Layer 9 of a small transformer language model trained on English Wikipedia (16 layers, counted from 0, width 128). Numbers have three digits each and are written without spaces.
In attention head 1, each number of a token's query is one row of weights dot the token's vector x plus its bias. The head spreads its attention over the tokens so far by the softmax of query dot key.

Query weights of the head. A number n stands for (n - 500) times 0.0012.
q0 (bias 0.215): 402586547398570441636414349562463636528585500384478402496651536742493557335583473426395437299411436400461500497428453521547550476393710706410486883545445722515287530527518378363380538313642486424516661204515480539500639403542315296455613496726565496352539460545507553173662406679460589289379490612518559497496634511507562585504205424391416430516225637587330649430417532624213536637646
q1 (bias 0.227): 638464496391482363198407407438446492523489517582497484572522699623490361588453553447490641580588702603534418553366654684345442434482420355511770636398283557398451619595524422598483431546658295605545477507342812642432432693577543343496441446423520376521584406606482737365303427487503568594438579408510553773172353665383322480515458573363461652589423536580780591612513524473607468598541
q2 (bias 0.016): 519638533464391598497623520335478576424491372542590709368494466554351503409529594436543533472392576570557364411545688379448625619487634658527565486456469388484535610611497516419355679346526494630500727408595476522436601650404494637574647448480439580633563481542667428519529308401626333694650559477295440518421494494475444695417282469538667521415741520581503391365602599634542537681577
q3 (bias -0.087): 500366425474418452512514477624535525550491536402486576489617325668508684716485588417424486599649365394613508433621426545557374530553433587427516316660619729369484681500522491436571453671471497550446535566491509502574421497506602554544651512699484374603571615586517570572333598614477434693660479628472526384420547437650503635408371466471414492320471656587463579536485595492554436481485
q4 (bias 0.106): 543293669410406664452527459645263424572584385305483593598484559570589443347454523416627344552553422395429467632466417503673409260630427271392670541559427480500724557785404732679380511385634516482537454335740643509477383471515536345543594715391268695542371610470619532528436445683490470661307565650290535220486529453646410588383619445452506450539402514553455590490481517591434562590522
q5 (bias 0.032): 714283400355475582707443652566696390418582598374455566741458720682475418608603619513497373649621453510416711670532477378563538614442521676625524672537555409601464650351474405476612470552536503507427370510571529460629418569254584506377351483510476423654453397331353382385458426590393500587307531333430516574631461678471665563678477506455572541540473473571398342666394534342425412484488
q6 (bias -0.459): 537377545554633474545443557552520361351418598629580497487432426399195475598297649369445484497372516474340418331506390594410274503591583567361457427549649609656606440422372362712388604524392653473690469484405511514344456469664580442630539624432798545533401529319438367599518413364497450443573598473383375411549423665567584525401369471684449600650568456534409635604386466557447620463674
q7 (bias 0.320): 406380400507470389490392483458577514510414463712575558614630538519590485513636609305494536409344466564408497704385352387422277503484497556749633541524598618617408516493494414395585523360491524552372407468470381447635559339410327607494361289289362416513512387671633537330381628464555555620663533713574596551497390418552233662626599403359506473591555385497643346474594470525440494549394
q8 (bias -0.279): 429414751496544496519643416652459404336320770366378439390517504548718525562358391389370444489585475669402466587468791637497624642549480579543497382521489539529582616644630360266563447276564521617333420507298698333527503496454639551590606646481436629489441171638452610445373662510606546462493634673521437548639543430365616762446537720646443542687573451416229210523332430705528523416513
q9 (bias 0.013): 437237431451314747792440579535408417492293570588454487461503460402576678482441368460525666500504475588477517524641367581596500568647507347600514446595453333609365392384536431303521825670500646406515414478466380586450348335568653450404412381470584564467521375685565622273404561683470762690402401291426719544417635417444410511382416293560556802522566466472504500576748476647687403406395
q10 (bias -0.423): 470653829470383485435448471552545587500544466488532557611570503350592409453449363382575715442497432603324495492539308615583492533686468552366563330547407719591577639552410574453497579657613528573375570713445506433546438667657548599632574491433538604305595457472688497408551514480473415449386508712560450389550423584523436579666415486389559475469503415531440529508466615548595340416609
q11 (bias 0.252): 470460507436348432559557358506381695780604607391407524620565523497460374552576582316590741519575503687563588648572665506667318383601471439376622538479358615383521090379417559330544487650464473430507583543480464534719418428452513494410588243436536452621395497521507379516518516550663544490598351480550507442559571429389632535503236538638429500500583402432406391518403705494574416556620
q12 (bias 0.109): 787538511310606367518616668361500734567302520441534513311559449473406589643528468545554601683432560294485551506606679417481428648610515550438602544468544523265494416705316380544484405577656621581460516589479474500465383439396461470497443605394692553599575651613527509497350537565509523318579490607503411494493599370775682694421370336377469294467450468481357540429417256362727488484272
q13 (bias 0.111): 452585601420551571566355460536368372436413557387415551554432515549403404732408457459512453235404326375593396641604657532543443506628449573398367713610429408379514621426530456437429497500440535401602321584516421345429526438468497420427664392294509697541420457593621452528633512630638461618716276464455572453370492260606451599393503497646681491492427346562699476508553488515547511385480
q14 (bias -0.062): 616444490541442482584458483478506500503662373645587584476583545473480629357472750583620448343433601433702551307503521301567462523478530476523469585435485593399438481595404503331491431480522543683574564436500433471494336519254588569541432353440776593399541284339561423725372602604467394503450637564553432532564600506574678585478650446444436515455714484712520624359571576524564497570503
q15 (bias -0.068): 670446634497459414581468344458557471365464523503384416692540632435500563468557530762459517400574534634412539486539588522476497489479463422494610342517471424574428397604442479560480704533568580494428430720368490616394418600500370462488352576555437619438438558572264537339470247402436617470663630503511580361503377599713485551444462485380368520531390308612535415452577508537576640599311
q16 (bias -0.034): 461653588447569436551450512359623483458404512384682474451117430611627528459350518500632588604522571471466598367531373440430565416589396553564545370408513445363444562556415484609445539416482614444561403436417592508488516439403510607568331726483547406516524531722567584336447650518604645592540428590305359506615477862416528485276494491432579601467602342533469557413681552577473697360457
q17 (bias -0.089): 500439541318417539399410489392363441428566364542647486497535536575664543572576494346550432610713561401286433359545743316270437497336457562484575426561562640458564414460538506691537509525434273537399469527400470565536395247353497506497450414484660512452577473593368541572511526511595431460543419431488431430727541474451512393456341559525538589679432556381449595628602471465363628503654
q18 (bias -0.392): 448610587533401506655460596421716220407672284838463310420512642421326426418409485414509533582487531474340556569337588432453528563520491575554461544420696461392651689280506439470379451405381378323507518458394381450541481433533448506419550653464567662593660566368564558474485581382569506412266458380555532377662561436423368420487401503597526530428408510379572371535600509706597446588589
q19 (bias 0.127): 568642590562566528557472396335442473627522573529605500451443459355536500522584462662472416494494378506433332464419528377543321604673631658537524375538412596462362678425568586524446558482486468386393539516648639558459489713573306603510667416536419664468440519414323583554526633662374688413469441820573437738491403401365541296322582562433506500544405533548530410291290422467560545404352
q20 (bias 0.080): 537598557558567545307453416476530490581590462449500420425666550420557442291269403524338401497470399629286372604619453467426307404457446655605455551550592526566383417305394431522531697500445528611680540683683493466415485636456341512479506371484607529449437279568745316458557497477606463583390486509370512579512508580549447491328335559550492657549674525403497597524546369454494575531427
q21 (bias -0.153): 543549682600510739465258381481445421642527444350574583570423443594474520470482494521488425425643412488335579380401452590517418651415390482384477416503485543618514364447616682403723550361569557381362623530645503656285411519487574578361334357544455574570575455543433541592514357486407605342468446475682369608409484517338326719541500610472453431450483547604399575541391448474503622474645
q22 (bias -0.209): 551633622580671257485412548597532506421602447368406388466455354309434550442730449442651343270628545561485622503603437381412533514449476491442541603354454320540513524482403549500411587611513533587423555386590330442537315692382497554556462464524572605363577583470517547500492446274495464542407500327472392434575534298370342461597619597508508478558511545489602497545490403427519609456565
q23 (bias 0.380): 399396517467343389450577462461442618628567439494547462528471425579482549747584500465534403617258651586276455557343409497366586422411471621456393500494516503544414552516344420473509588476384399336510569596797500600561399688324441544643414480457477655392422481572252471321303581735702488432632378663552548455446713500506484546583551609459471500555509300470551560535500748632554438518431
q24 (bias 0.043): 503544731548632351475652476479530749522566458379428704725569385619303331305432537517438494474517661450465336550482487559476500456332608461525630482688619782417414425524471473673585452562436314538430503300483427532521514455365527539368475391400524685363598500700692308747436536522536503368400593386410603394580455494400615497635467314405666465336434545434315428515494339622554479446512
q25 (bias -0.004): 491538177485441455407539557635394342583440544540400547415451537684412344441639445583539637424435626566545450535575298624500440431559562517623556661410635657472542448397508543630378366407409439585452325374568381473654567548455488534604365570447390483346664545545543390363438611427477669471569527444464446500463544562525447443503435344476521430527508371592546564621411438631505670546434
q26 (bias -0.243): 635624657635447348407622503467438371449290444558473506536604543695474484493400579507669567205615559544428497350407436516342354411577711503482591457343738439527600393517689673500310549576380579483289532619458511288400537511564694510417509396570478483422285417456524641449512556606586555438379440373467527621584650371484523660475503596235401313529497381513417543629448677673532521252412
q27 (bias -0.162): 631562476467423315365484544565558594580580611325632518779439326465566611408441491439629588414487571503380637515475567646474592443596532487459613236399468393618328641371629561551537717398728374431798718510450310559494607598477562522458613415477353444298479277578522584500509418479659420592447548426481564590481738534584351509597516588556593387456500583445452620549549439549533620421520
q28 (bias -0.109): 433434457722411435410477444512514329589462497632638613420438558520642378462657395462759292602384507369394283442452459615660523545302714460642385287455425281613370514507587239675552401282569462585507532528379436694528506374604514547497570440511431440363312540571599714510525463351674546581354407518430631529664516467533662434514384356693385510494298532571544534686598435536493625614543
q29 (bias 0.060): 507451464500416334350524680500689500489604721293541367537302325590631267324482365410582500575528540566881406542625360510481540594557491432430297459400682454283416489622737497555553621545335354628368513552514500612494442358435465541528497606493455564590645687389718397503412469428513637337570562536416385507427513322446551500547306517372446421578582407428463456318497655437720617375690
q30 (bias -0.204): 427272529452333484480500727365532646561463434402567543461410405469506656528453595444326559223516488422424512623492583404520506474407278473688573483526481607488396700410488463364420442369409741462424582450494366315540435457640398697522555497590486464441488613453525613519438506556810497580268395428485384471460342296364414479506460579503599494497520635521507525610489583395450422589506
q31 (bias -0.053): 514347898575421612445507618543493462549447649511541529314618382667401416507731471556424334715353625553728640576345517520420544533562468462489614556575493617674256521298630437455270442389538415543367722307496782524664582622562468438525487446500287589567404607632577579412462411460427416400608451573432324405486497343412586460661420479426474517343576677450650659608456457466497753597428
q32 (bias -0.121): 340580645316426426547464612632515666476459439459409438478381633559335478504705597406456642430373677406408611560378478424507482612631372372472403524510596525519465500311314481476528527510636357665370532699423590497356519406547485478489673626314483332754327482377407368504422533634395676733367685375587657486783311518638415403508422474445092351593385581387540496534892660478539560450359
q33 (bias -0.050): 464489640457506441323510331636518435701644422539761478250341469608536507416504350507376361528546615560545503635528372500535396678674497541407523579360372580660315797493490391552573576480426389367563639479471488414600594239427450493389568414485513644461523878428423589493478630540516200536507637332503514530409579473578552652306745466348376543440633637430627514598572413298420640380547
q34 (bias -0.223): 628516576326427478321524332566484316391384433433638635576520562491447343572404369702245536463566536560533395530525410436394542459711486525600509490348739497562480583578451324503527442662592576310341402421627497500598384421559542441404596612588538368513354639409613602614755522325560590465594374484464484473340463482652494521690528580480394650446435455580503398514590461645649383605539
q35 (bias 0.148): 562438481693576437417697522484647671221467579399441672664670536413597488461420539463568655470648673479471548412663635587420433426481640550519444737390365558624584379641488363371696497395489370659526589673544704466598419443411550524580548423437500444533448723497470522454423485569582713596617435462482445463684489592515554450487536441601439477445525547598555610527655442570514516520397
q36 (bias 0.405): 420477377640354484620475426583358617362493324536494488528630436432414494409325376402449272281367682568618627531661580461503572555329521557603494448627455500477557590601382555400630420439369546500558605474507593545515405531554567468473612596338560367454330490567698532556571306592426475646421397334462441723597465562535567315588542545692423512601591353472632430568325457747272468379307
q37 (bias -0.289): 621420420787539488718370467395380470546467591635560517468506587582529512567630525573581463548418644360542401595422470469389506417632503482471695480619545651648342416673592628591529703540464511259629572506440513659553378497392562365413441559472492547549644458317536596641458530503517442509609511506315634377473486801465515515801543452536425422526428516393363530467503497582468608601445
q38 (bias 0.047): 584447569413305549624433476578536340543402541341478311620467455549429412464384427520433478445333570441598292223561571543428506405629559638805628591470296544663336547686551575577472439564476387460341658395510601651334648631473497458503457681751599458530646494457451408470399397506746547456500359374519510509461494534459519459558529616702512481418479460472535277601562354364599380357494
q39 (bias -0.358): 553510510689450407633481553543542412486510528572484515644415506481540478368566317588358720548468413481393488597548478473388512421320503396698695483590778478307632441387364500479478503400609563480346494442523489658678538510470655567428320771390580547542304554421539380562379424619608432576369575480644445357368506632697602525530516329455506688589444733580434405374468439338659607534575
q40 (bias 0.109): 438581570347497506567549434640619503380503659532478465518598441557473497415642556545481545519579521452443556524369519473668613405183500481470506497462613409409447565647695744517581682542442462454550428608339490508506566507659383366445562503576477528744482559536478594420367646581566393581537429235322293432630517593439544421331519571629356751590471516500619522494258259610677475587409
q41 (bias 0.368): 510561483500480550356465503518493457550550401527237463526337552483425529649497537367464497260530741523719525641485539636388369410565539523363478575605819547384518514479494424588620275578455674418546334657558431627396542853580337611483488459321564513537714572491507404470509490629584500415510516597410463531417368456513464439507749604390234598428476466396592556687351386685494533614607
q42 (bias -0.054): 368611393591594527367665624560641371456401490490683428388633198574551569439524604541680555513415398592475392654407386706472415414486549553619592398472473610530525601482713510674503636468491649413511523483433545506416415682692437416472582413486525556394719470644446362521655547552454343625549363578474309749307614642573584232663486573412596464559361679584460406343711364529552379623528
q43 (bias -0.305): 436440508429256376407432377406415440568449574622525826461390518522421613354292326397676392359500394482609565579393601691386542369598444428512445347844587528496520564610593331430563485702463651832399552382511617238517408608397612186343602597492520493449507673620573543353500511333480560369458531366419397386493483538425623793603474730436373399440576576295543569480520584553503565605566
q44 (bias 0.121): 331570563682570518529333464614506500693578590616689409451593565611460390458506604430379574515383483409551416457447399626475413313416505468433590390452503333476525512575314237682388614579519275534545454560478716634677477329500315360365559509509602582361520462373653642476555500417481598565573399522465503619524391623678503567569590441428601313495587540531558565475454592480454462552492
q45 (bias 0.262): 335455460475464770482617441421663265437548328340402620530780554309461299339399471507369731510497490559603631584394554455619668632429565490325526551609442516623337461581631510650490489609622522627562630610575458512629411518403468575510506511457494577541796547597493556510434520406366583468420462439477393610764407510620497517328500682297541349500656528617614338444648618483265580608627
q46 (bias 0.007): 241453331500535522353554542432450570597451592444551585613486561411517547531581537581648620323444589583388558538358500468593610416624584702536514553554439515758626453140624364805435582408387488402435518525724449398574472286500607470409626519436548527395597342494537525525531621474570592509539437587673475572515330523485424681593537455597318529505419455678523412576489427450570572400506
q47 (bias 0.049): 678558659529677446347521552667551565425405463446515590592563428641509357481359626598376626572699442345460568482383547347416503660627394395457365611532362557635652458682627506638365390518408606442503485468575573618680421453395558481429567568353602454380545640717519454570647522512406357513415680451427418634472363404350731612619415407541540599451540461395574559343509599543554362488506
q48 (bias -0.046): 562464601543561583561628474492380601590484361484346365590640535694361432353435622680805655300522320677428381428590411479494586386424622525568637562458335457618432477712450362483494401482418482493530612420384542366429369773557500544719565346407668478590445330521545483600369494536456441405404524627593632373398532573338481537513471541337494583544390490415599336593373436438549449512391
q49 (bias -0.157): 524320515616548543611475553444385563478515522532548359343511641405544503569503549409469555477500672552627500574605529511455617678455608412614738416354465550578570637530634757655760605473505432425469555494331548396545534506473574540476586390554636594564541549399558568620630517453645455545652707594573526505483358492587646503530454389589466486387537632500410345540490345458461342506602
q50 (bias 0.078): 477674343447380626493305479551477447553409294382395654303612618432613391481625533396589586417296425445362458765583471437465652612493564608459599372485391503445413424587421422541509676488453370460196408532564186619390530616497569465441551483651673708662595446533361503660420449451392565414513715541434468631468547518428474584628710456586521614492500587506652634535622509544420491389538
q51 (bias 0.319): 436517528429586707371638722488470575726305443400510539490536758582709414490352586460464431523556474560567466478433379518352557581411533610580445616580464469457534315251548550419714456447560414683517562695681540465703539351603541578628577544544500494493481539416289428477398367406410408736423522373258596534526258707478533465676533306597530525346395561513627464401423409532509435440372
q52 (bias 0.305): 487491386500529392451623497413541476490444285331442596467528521463564369611406514450339333512577524677447552418546540595480539436535355548556540533658525591537457418484436624549423564720622355265582728621548377484597352507423497503434589525397585470646547625419374329534613545635511515538500578597437363675543592362443564566326469436420745757495646691477543534531664347518391525435469
q53 (bias 0.038): 629474668431574559327590723421613023395344349252551435518621434352584768696440497369471585456504547459464587518510676420683375416627631515622514675483507489463445401408438534599543504587456653943590500567554639552264684563325492603617534420492356518336405463402478446470673464504376286492590622376626317430574507458587390521527459365394297450449628542412516397746363680532518533511637
q54 (bias 0.141): 407529762453615701482726495508675522534446514474364510407467430573428508613370492369542433522560544617657426508400472434378465583430508525563442479482441570435558399594461625428343477564578648608662666528482497535638616449485500444613474703565456395545519595532497477497614647586523606439514516420563557569483420643330483402470659497427358500578518629508561556431551387675430260519622
q55 (bias -0.067): 556391445500497469406479617535478497663561615562533604651628618564543435445413457312503387536282423552503597566500500329366497465503395557620574431369427579579588544421392442477418569190480626424445613598382578487376331690551472576522403472519632380657483708512567461648615506573489524494476463487678626437320422471637494547388573527404642225595550449599454584542503538255404492588376
q56 (bias -0.003): 438480493451652436470556552441451392472513522458506479485526440579509617357409467324384694528382654561452473350407547417351285386609390503317497517470595332411414549424606340609677753608730485507510545295500532430447353460570382588321438742573500447462391494422532408477596550503488515621367479403732417434589676600519598478653478644683459466472564536588777437451328667614451437518434
q57 (bias 0.078): 628392549400530718477500309563367588483462639437393351433562466603444626497707494560509408407406412641580453494588661555437671574351520540437517423750683378553625468516558672550563532450489480651391453588652503503486445493556404599481549490545465262315639439403746664305375571432273554442361444484563516597512613622603531611484425528396397563484613452485457423389385438319447447628506
q58 (bias -0.003): 474360611588428538540388509607458386587506503465353623417633207557711377525377491619669545484315534765262482350331349411488570530599618384601580480455525451554334432477300590341561602590430476392591334401536609581494545477497480576458370595490456565327542350560440359522532650397699506474398417623512516500433425524447387368610465525532398351585474549579824575526446549399409457521638
q59 (bias 0.033): 388589400369406460600659513333493484709511532522386510271513335558620503366419432632593376597489278533562642617404604436377549346293566671612727484297745441518682686380429445554458298449633616586496676511191600506597537538549400482533584481575624582624469386514540454606500832469434294519504588382324558534456220465581561570375649561393470545431503511455449378398595812549742458410634
q60 (bias -0.171): 332476435486509336576290512648746604515431268431567450540618398561581464575420455548745584575538338424675625565461625363616579474578444423417602386774412454572532665366262476569520408465528458384333448448749651509576526413400461344612284588528301286459344443362490283717372372692491325426507554439656414484585469539593574652454592547374537471470357592594540534369395428543588491458497
q61 (bias 0.113): 516474550370478503490408529369503383493601454391423723601434403557578606311397482624379560534282353738753515196520563606676558328542497376483659581441622627406556636582500414476539591675390482617497646633529639555587325527470367519696482510667459614522398494536399543392304475443386397452650453467521617536610428458506556506487522311582566590465474500368514509560528332460455559365594
q62 (bias 0.232): 330550640477362539486412553417375800623549462428433330522515445623448431481563455484420466529484377353590467405520497530524469607396377506717561497524526515623518430564481699662748340463553670564565383764419564361497239394497463385639542640500491443458515471439468474199580535503609437550566530670418474546374682658352561516537591401557583550424341627596608618459430704757395552426485
q63 (bias -0.316): 553529456536583571456441395457507374650342537529446541736372576369467429506660336490509576309355475365459356433491455419532469512427494733602533331530388632577488477457639329599301550524397473665490521661347248449562430476701500284644151520370420443577387503304336390461544491457561515523559305487500329530632681479453598577540725516512450577519497507476404468380538424522485466408627

Each question shows a short text with each token's key, already scaled and adjusted for position as the last token sees it. A number n stands for (n - 500) times 0.0017.

Then comes the last token's vector x. A number n stands for (n - 500) times 0.008.

0 "),": 405323354413428662709287496512557373411321391581481641572563432477499357470392589533673535478477371571640385431632693637620418462583414451607479421498652440492407446589505492419453497534319696
1 " American": 353304331394400668794413651505573365395349391619422573743481380613540478537279529502601528593444341471726308350610763737593388569652512337563442550618572419484405426593489479533410439492215683
2 " pol": 414367374357353645682365788573554390389361465630395604623422464629602339567344473488636567522444435539774247397684662649403378484622425371601407451542492327466298325561524525531560484448246726
3 "it": 413247292364320663693400844501639409404355454688361554632517457594661306587421589586727551607436403476586357416702582643422329418733489450605500614675646378221434418590535484471467522463171687
4 "ic": 468248438275449656768378777452651397422370451631407572697481322613648423628369583528610492646499487497653271300678643713455312470730551403656452566571586319313433377579487441455552510455197695
x: 556380520385597606690715493531789538359309416452368586655514662266550484410632516481439441420623618500442603526595642460415640648320453383479476289687643441723526565466401579646480424618521776637753476589241477319648421276425373371480680558357764597716451555378664410543369442556340511154648575240575476479608588524559727693348524460600417373441690389685336469456323517345479437429507
Which token does the last token look at most? 3 "it"

0 "ing": 383352370411387626713322507498600394448342391568483615572537441474492332508399619501672576483487374550587338438676687606592463501617435455631483410491650431481413429643482495434530509536347690
1 "er": 311367390378380594795321711558588364426426332576441490776489398625538326599415601491686506634413401508676316264692707739498372573787483430707458587545597270338366427641530348528502535422112753
2 ",": 483276369287397753810335605581537414357357355598487618787475363459563377599383504533715522529367426524681372302640660758554281496603485416713495483525567407438333437526525395490395458409140778
3 " s": 433290366375411650797371665607733381466406366642460548715489394577542378608424470366641479578522498628643285326761578708451295464714449351532560427633634458365406359472515355516453465524186739
4 "ist": 321182368311328668729445630589606327438383430565455543706412509633599331665346553458686494564439413527724196421657572622365254470705519371563545500515604440326450453558402443601527448418179642
x: 656579400247679620595640562683648404378182495252365615640517533226700424442511624549368359365457540474474345538728511424462595363381481474534449290656888488529525511358403473632588493721635449528573567630385452286582634311393434293429626607594854564569647537589568342515547276476463533331503520286469596473756428554670630524452381396538428454401538335441189455469322448472459498479611
Which token does the last token look at most, and with what share of its attention? 2 ",", with about 60%

0 "t": 377352367452383643721328495541587374448336407559487616555554473508489326486386610512667575481491379580583370435669659621594441494624438435621490415489638415462426404649498504425554538565350685
1 ",": 482263332345392740823313569595525409399366367599470638776502363495557349555382509527725484503348425534644364286666673751514250511630471417691487487513563412407315410512550416487405480420135794
2 " up": 396338333489274768790352677529578386454304302488588596625533284532452311546436482448670493459467452604573396292610675767532299553723499517652521376541553426390263361548570457482471402459195763
3 "d": 327236399450359673841388561499660383412328486547505563661534396481560385498389582415602590589477403600709322354804658777522207587671537429615516491550551292358420347506598476576535520494146781
4 "ating": 322323321405424708821368612475657376460361405543493602728582296437584366548417678510535496558400353573620287418728673779525269529638547458654499447538648338418313319546585367415436433345214802
x: 534591565154533544623675494491768334405380383629482523641649603274568640536780581619429361485343556299580677596700607356378558391307609509553615309558796445482651385402535525567495440713564586604598669500457588265548472324352544459578501590380650454742428504530552471714410335439359438416531530207373207518520577474514519575408478317317435517382550371627235331477394570382587499568541
Which two tokens does the last token look at most, in order? 0 "t", 3 "d"

0 " m": 373393397424385605713319499510605381411337372575486590544503500504505336496396581515696552489488401594641370408717636641568400457606420428616483405535678418468409401601473508438558526594354689
1 "us": 338265424376366600738359661480698432442329439620462494624563422592617325501425552621745493575434349570658345310668547684517284572626496605684545422630630420491400366649568390539548505387205654
2 "ical": 370246416342367644817397669533698372367296384686423591738432384618609336628372572506709531614458398538611303386722624696403423530682570392692443464559637411393316405594479426495517429378205713
3 " n": 402374549311260681728235693497587433384340441519447573680475387560586291523337571520689656602519547618538320393756654588428345521697462348525482418660596343349271378427514405528532541439234749
4 "um": 266329448423330720757360644413647414394382464508415585780444385628616312576386594516726634645477402619595299462776619733371300516687532478605545437577591326389262323496459407549584577439146673
x: 826664442364418511695742711475553504467397412371322505534562543339546324469711452653299483456497684381491686412706591251248359440429437643485687363528788442593565544630463450624597473625594528462504718594367498280623350347385484398569521662496727541728554463434659250568602354582344477359534454167578548348610460559508642604337486320572307310403399470519294355327383401455515485439532
Which token does the last token look at most? 0 " m"

0 "il": 379361405425367642701323502513591392446367407552461606569534481504505344505373633516634581475511413589583394458684673595584445495596416442651473387517627398462419403631502534423544531555350692
1 "an": 362264392443376691754351750521675321338422370567420573770494395513620330490323709568692557642518400513656304263737718682449341589736507419660461550640569320304446400576591527488592480455155769
2 "th": 361340358371467738752460744641666261374422373590451627788440403531589327530309616516676611603537426540635340357731672675557283567837559489623434482562575325331428330556632552520494546457178747
3 "ro": 256379484544407597715388741537575414414373354630405596687436388563516312451263565576721518599529377506711447446776672709471297591710507435614503556630553339355311322694613437460511625372195802
4 "p": 371326440522411675815440757657595309344434357578486607684443418480520259437392493547695532598535518543616437388827608766539343592699596452692450442674608306290375342609561443492608650395192816
x: 602592530377478580552666669405666406320385409433328614631514693318614368581539515412576557519583420435546837533523783316408634407483280679342439298563754281558652467487563485659514486663575577591600620562252567398609421525385648288377649506324493502769436472336691371604542228468428605318612376274362392483475584471583656787336445445660474453468580350602334390584418459554602359348413
Which token does the last token look at most, and with what share of its attention? 3 "ro", with about 50%

0 " ": 357368398438405621701347489534588381432333415561501621590543457504497346449392612511672541469488447604611377421672668614571425476583410435616463385519666386448411417591518502423530493571331701
1 "194": 327425374440321752643349607430525374450326352635490617723521353488589327397309547500664507522492431550673371349711668612540374434667485383591434482602705251364300377507516524532382457478110761
2 "8": 295320397471359654762473520561584368411307380572466574781482385406631328516340628602748577606452486515596380334673658711502261521754626353586408436602654259371342385612576451465418462425171617
3 ",": 383303384435383752733397512587504414446377329594513641774506333409556348540396534554745560546382481546652417312569647741553228466561485380630448384487628407407287403565548446463363487446140707
4 " des": 412241412423415612814286653433668373471404467547437553682570327678463436526380598458600645510504455617559425401686597696389263472675555439589494456508541422448414338557523416559479549529234799
x: 582560512229551563547590787541427504582369424501311426769581548363727599375515414571304354459695504374536715423640754514296471568373595521391543508575851343717524507366513433572528421729544612591549578553500612593638503480310565534497607677375768501863340396476503561621582393463533531373507533349562509457510499600428572652505375411491500454214537388589081341417343260612496403393468
Which token does the last token look at most, and with what share of its attention? 0 " ", with about 40%

0 " B": 349397367454390585729348495534590382432356367572473581555510480521497338472385634507673584485505396596629390418712673628615453507610414421631502384528628413412421422603478520420536525594310713
1 "ill": 236325285430294683765477595569660446408439320617493599776467441687601359485422620525642638464554459507672398244814636600428291598749529512740529448648520403338380363517514553576507543400171698
2 "b": 385343348444346587811446598535580412381394395595510533672428498650515375500364560485647475610578412519561358359849564764595320680774464466659513461593601315299312432550486524505603615535046809
3 "o": 293356315518394592705463619580717422423413363628447497753475412547508317440312640522739564559462473526662365307680599705532278627746615529651581543578564377262293387516535455436576555427092790
4 "ard": 232337336467385694827478663538661453384393326547458563697443420470514286467427645577679588552497552431687356322741697700384348609725523408687466580633535281294307394645565423501508562392137691
x: 597576562326493661706504775837632362382302369397435702636532595294500483538682538540544404503613567472520743510584668328467636512466433620375671374510591326543748471539405446689526554753382664622596636621369575320590400412466569340524549537445592475691598484537753398653554373448238626329608325243454408440513430556620628781433274480415389485404686258520282379531509539541569447386478
Which two tokens does the last token look at most, in order? 1 "ill", 3 "o"

0 "),": 405323354413428662709287496512557373411321391581481641572563432477499357470392589533673535478477371571640385431632693637620418462583414451607479421498652440492407446589505492419453497534319696
1 " D": 315371243470384659821296658540592342384405354642419651657559415587579374471279622466693625527505410562661347344804716673481347514693566337675502483608570356442351318451496454480465513490211726
2 "ut": 355482299426419747749280726512571295387371466606428552670511346557539299446247632492670504497469377549567272413714611629437388591843569412581445580557587320441262367579532471499605459425241746
3 "ch": 420331388420372567820382699520623412503375442580494572678438252602452359458420547543611599695434307590710258260690651668460333578790572391685443485556567349480371365660542536459591563476246677
4 " s": 381311380346450613793409584636691373492431372639465567710446389546560343562394479405668513546499528604641261320786572709375300474727488305482521394574614385357356303520517352481481497518168716
x: 608598405361614851639704756322625511402379433394249519686597516279472455536661528741504291386587575251444729543543557512503599375509537524447513282638844429619589412453340445614577309679535599595489479543386676432485528374359532476341539550522800538726421582545545378685569321518512590262521531463470463462657498491730582520519362334415577598542517385666207464529346441478583510503554
Which token does the last token look at most? 0 "),"

0 "F": 397379373436389630745336477517570376450345430577474599588508488478491390482374625522663591448472392615603389422666672645627438504583465398622461381490646402500421432592511519449508519552306673
1 "all": 358315374509212686784463671621618418495354358665435608695439518616595452480319591497674549554495413494655355274844715563511293591629533456678570426597535273417294436601586521607504456420089750
2 "ing": 323303328423326633790385726522626376486333369629484604703437437524597366503413640564671603520586384459603324287836695638528291649683605485692500493614583343382281390583556405513483491436104728
3 " in": 525302362443298644803430653565634469490280338610579661602563351552503328667414580555660557453438557457608389261768703745430341502640600324588473429512530387351309405487563446545396422490193773
4 " L": 322361360413353563745349659525611352428393320580412640657451415622599325551337649525662669552545505554592419308746696652462350568662590355640445452625521398431240333500461560496547457497196789
x: 690459453344577709721705539528630367340359303546403500477582523432529695373493433436380279554581711404449679455570580397352692375502610497218581340472786505527618499447334521646649504522418445722560562542360714539433439401440467535460544555402509506725591553450604435641525404496575641239737545290495521488558420456658647760515434378334425523575532437361123249495294367539447405466628
Which two tokens does the last token look at most, in order? 0 "F", 4 " L"

0 "ly": 392347373437384646720306485494611371412332392601455608585525449499494319506385581515668561479481360541597351464697714624609435492623446469623451394508666460466426414625508495435518512547319720
1 " t": 358363460381368650861393658554762428414337357553521524730507440564541281594410543431678621482556509607592293403813632734449311579671499412497494435457593413302377364498531510552575498492205792
2 "ry": 315308414453248749716371555553627455394332450527465640626436348569515271545490490451678532583453354469618304352728627619481369633707615480692560611584578518324369405593498422529582512397249762
3 "ing": 367260289409332659774381611471601423444348416588548605749459302523541359590518584493712532591438418403640260327743668712469298632745587474672493474540623411320370427559552311475542488376290741
4 " to": 503251262468374644765395561425623423447365401646551679720545345657499352655456492537733500518445420456662336389828706783427254467689497494617477428635578546307391459418605419484504500436284786
x: 524608434336599605702689619551624538330408435451370504712613643268641585648615592491445393451411673284341575605596433352463404380341518733394734420471714693638552414382477495624563367713439782646638629638335540407488378419428622379467353440510683470874487517386541253749530329651374411344577543417388299477698502560529580620492461453297401510538460409631209442394277567479564551464551
Which token does the last token look at most? 0 "ly"

0 " f": 383385409391367627718326499509632369439337383558490575592513475497486355502394603522682586463481399607615375426677660641597415460610444422610478353498652398431397386597504502447564516573327706
1 "all": 368234382463200675736431649553698442452330340633433577687480459577642382550367570464676541596417382484646331259737665593506301590660500511644562430529549227397273426595541467555517391398152823
2 "en": 330307512464358631812311688542689426353412442625431493721452428580591389505323623556652615568463378497603337246738664672554316557693578555634428538636495234307353376622610384599543476404129772
3 " for": 413304442334339742725412675525652467418294304533540674740522351502498345643411575527645622456399397464596364313686699721530273468658541452662504436545582424362311442494585463554456394417261797
4 " g": 432322493396363631874380710557663449450309420583369561683507384628519336582368456474710651539501443570599378340833613650503316526723519398641519395636590396364277401495497479460559480461331729
x: 461611409388586746735755562431732595448349565463421516499560639442433560482681592593345260439626614303418584543504582479507643331339492509386509305469725629565590398487534539491549402767493623585563501490399603608437451325420533274426483554418608678667423559540569206640549355686539532131534421184420491385690277396531499689347400443347548405577486235603237265555369504625608349462575
Which token does the last token look at most, and with what share of its attention? 3 " for", with about 40%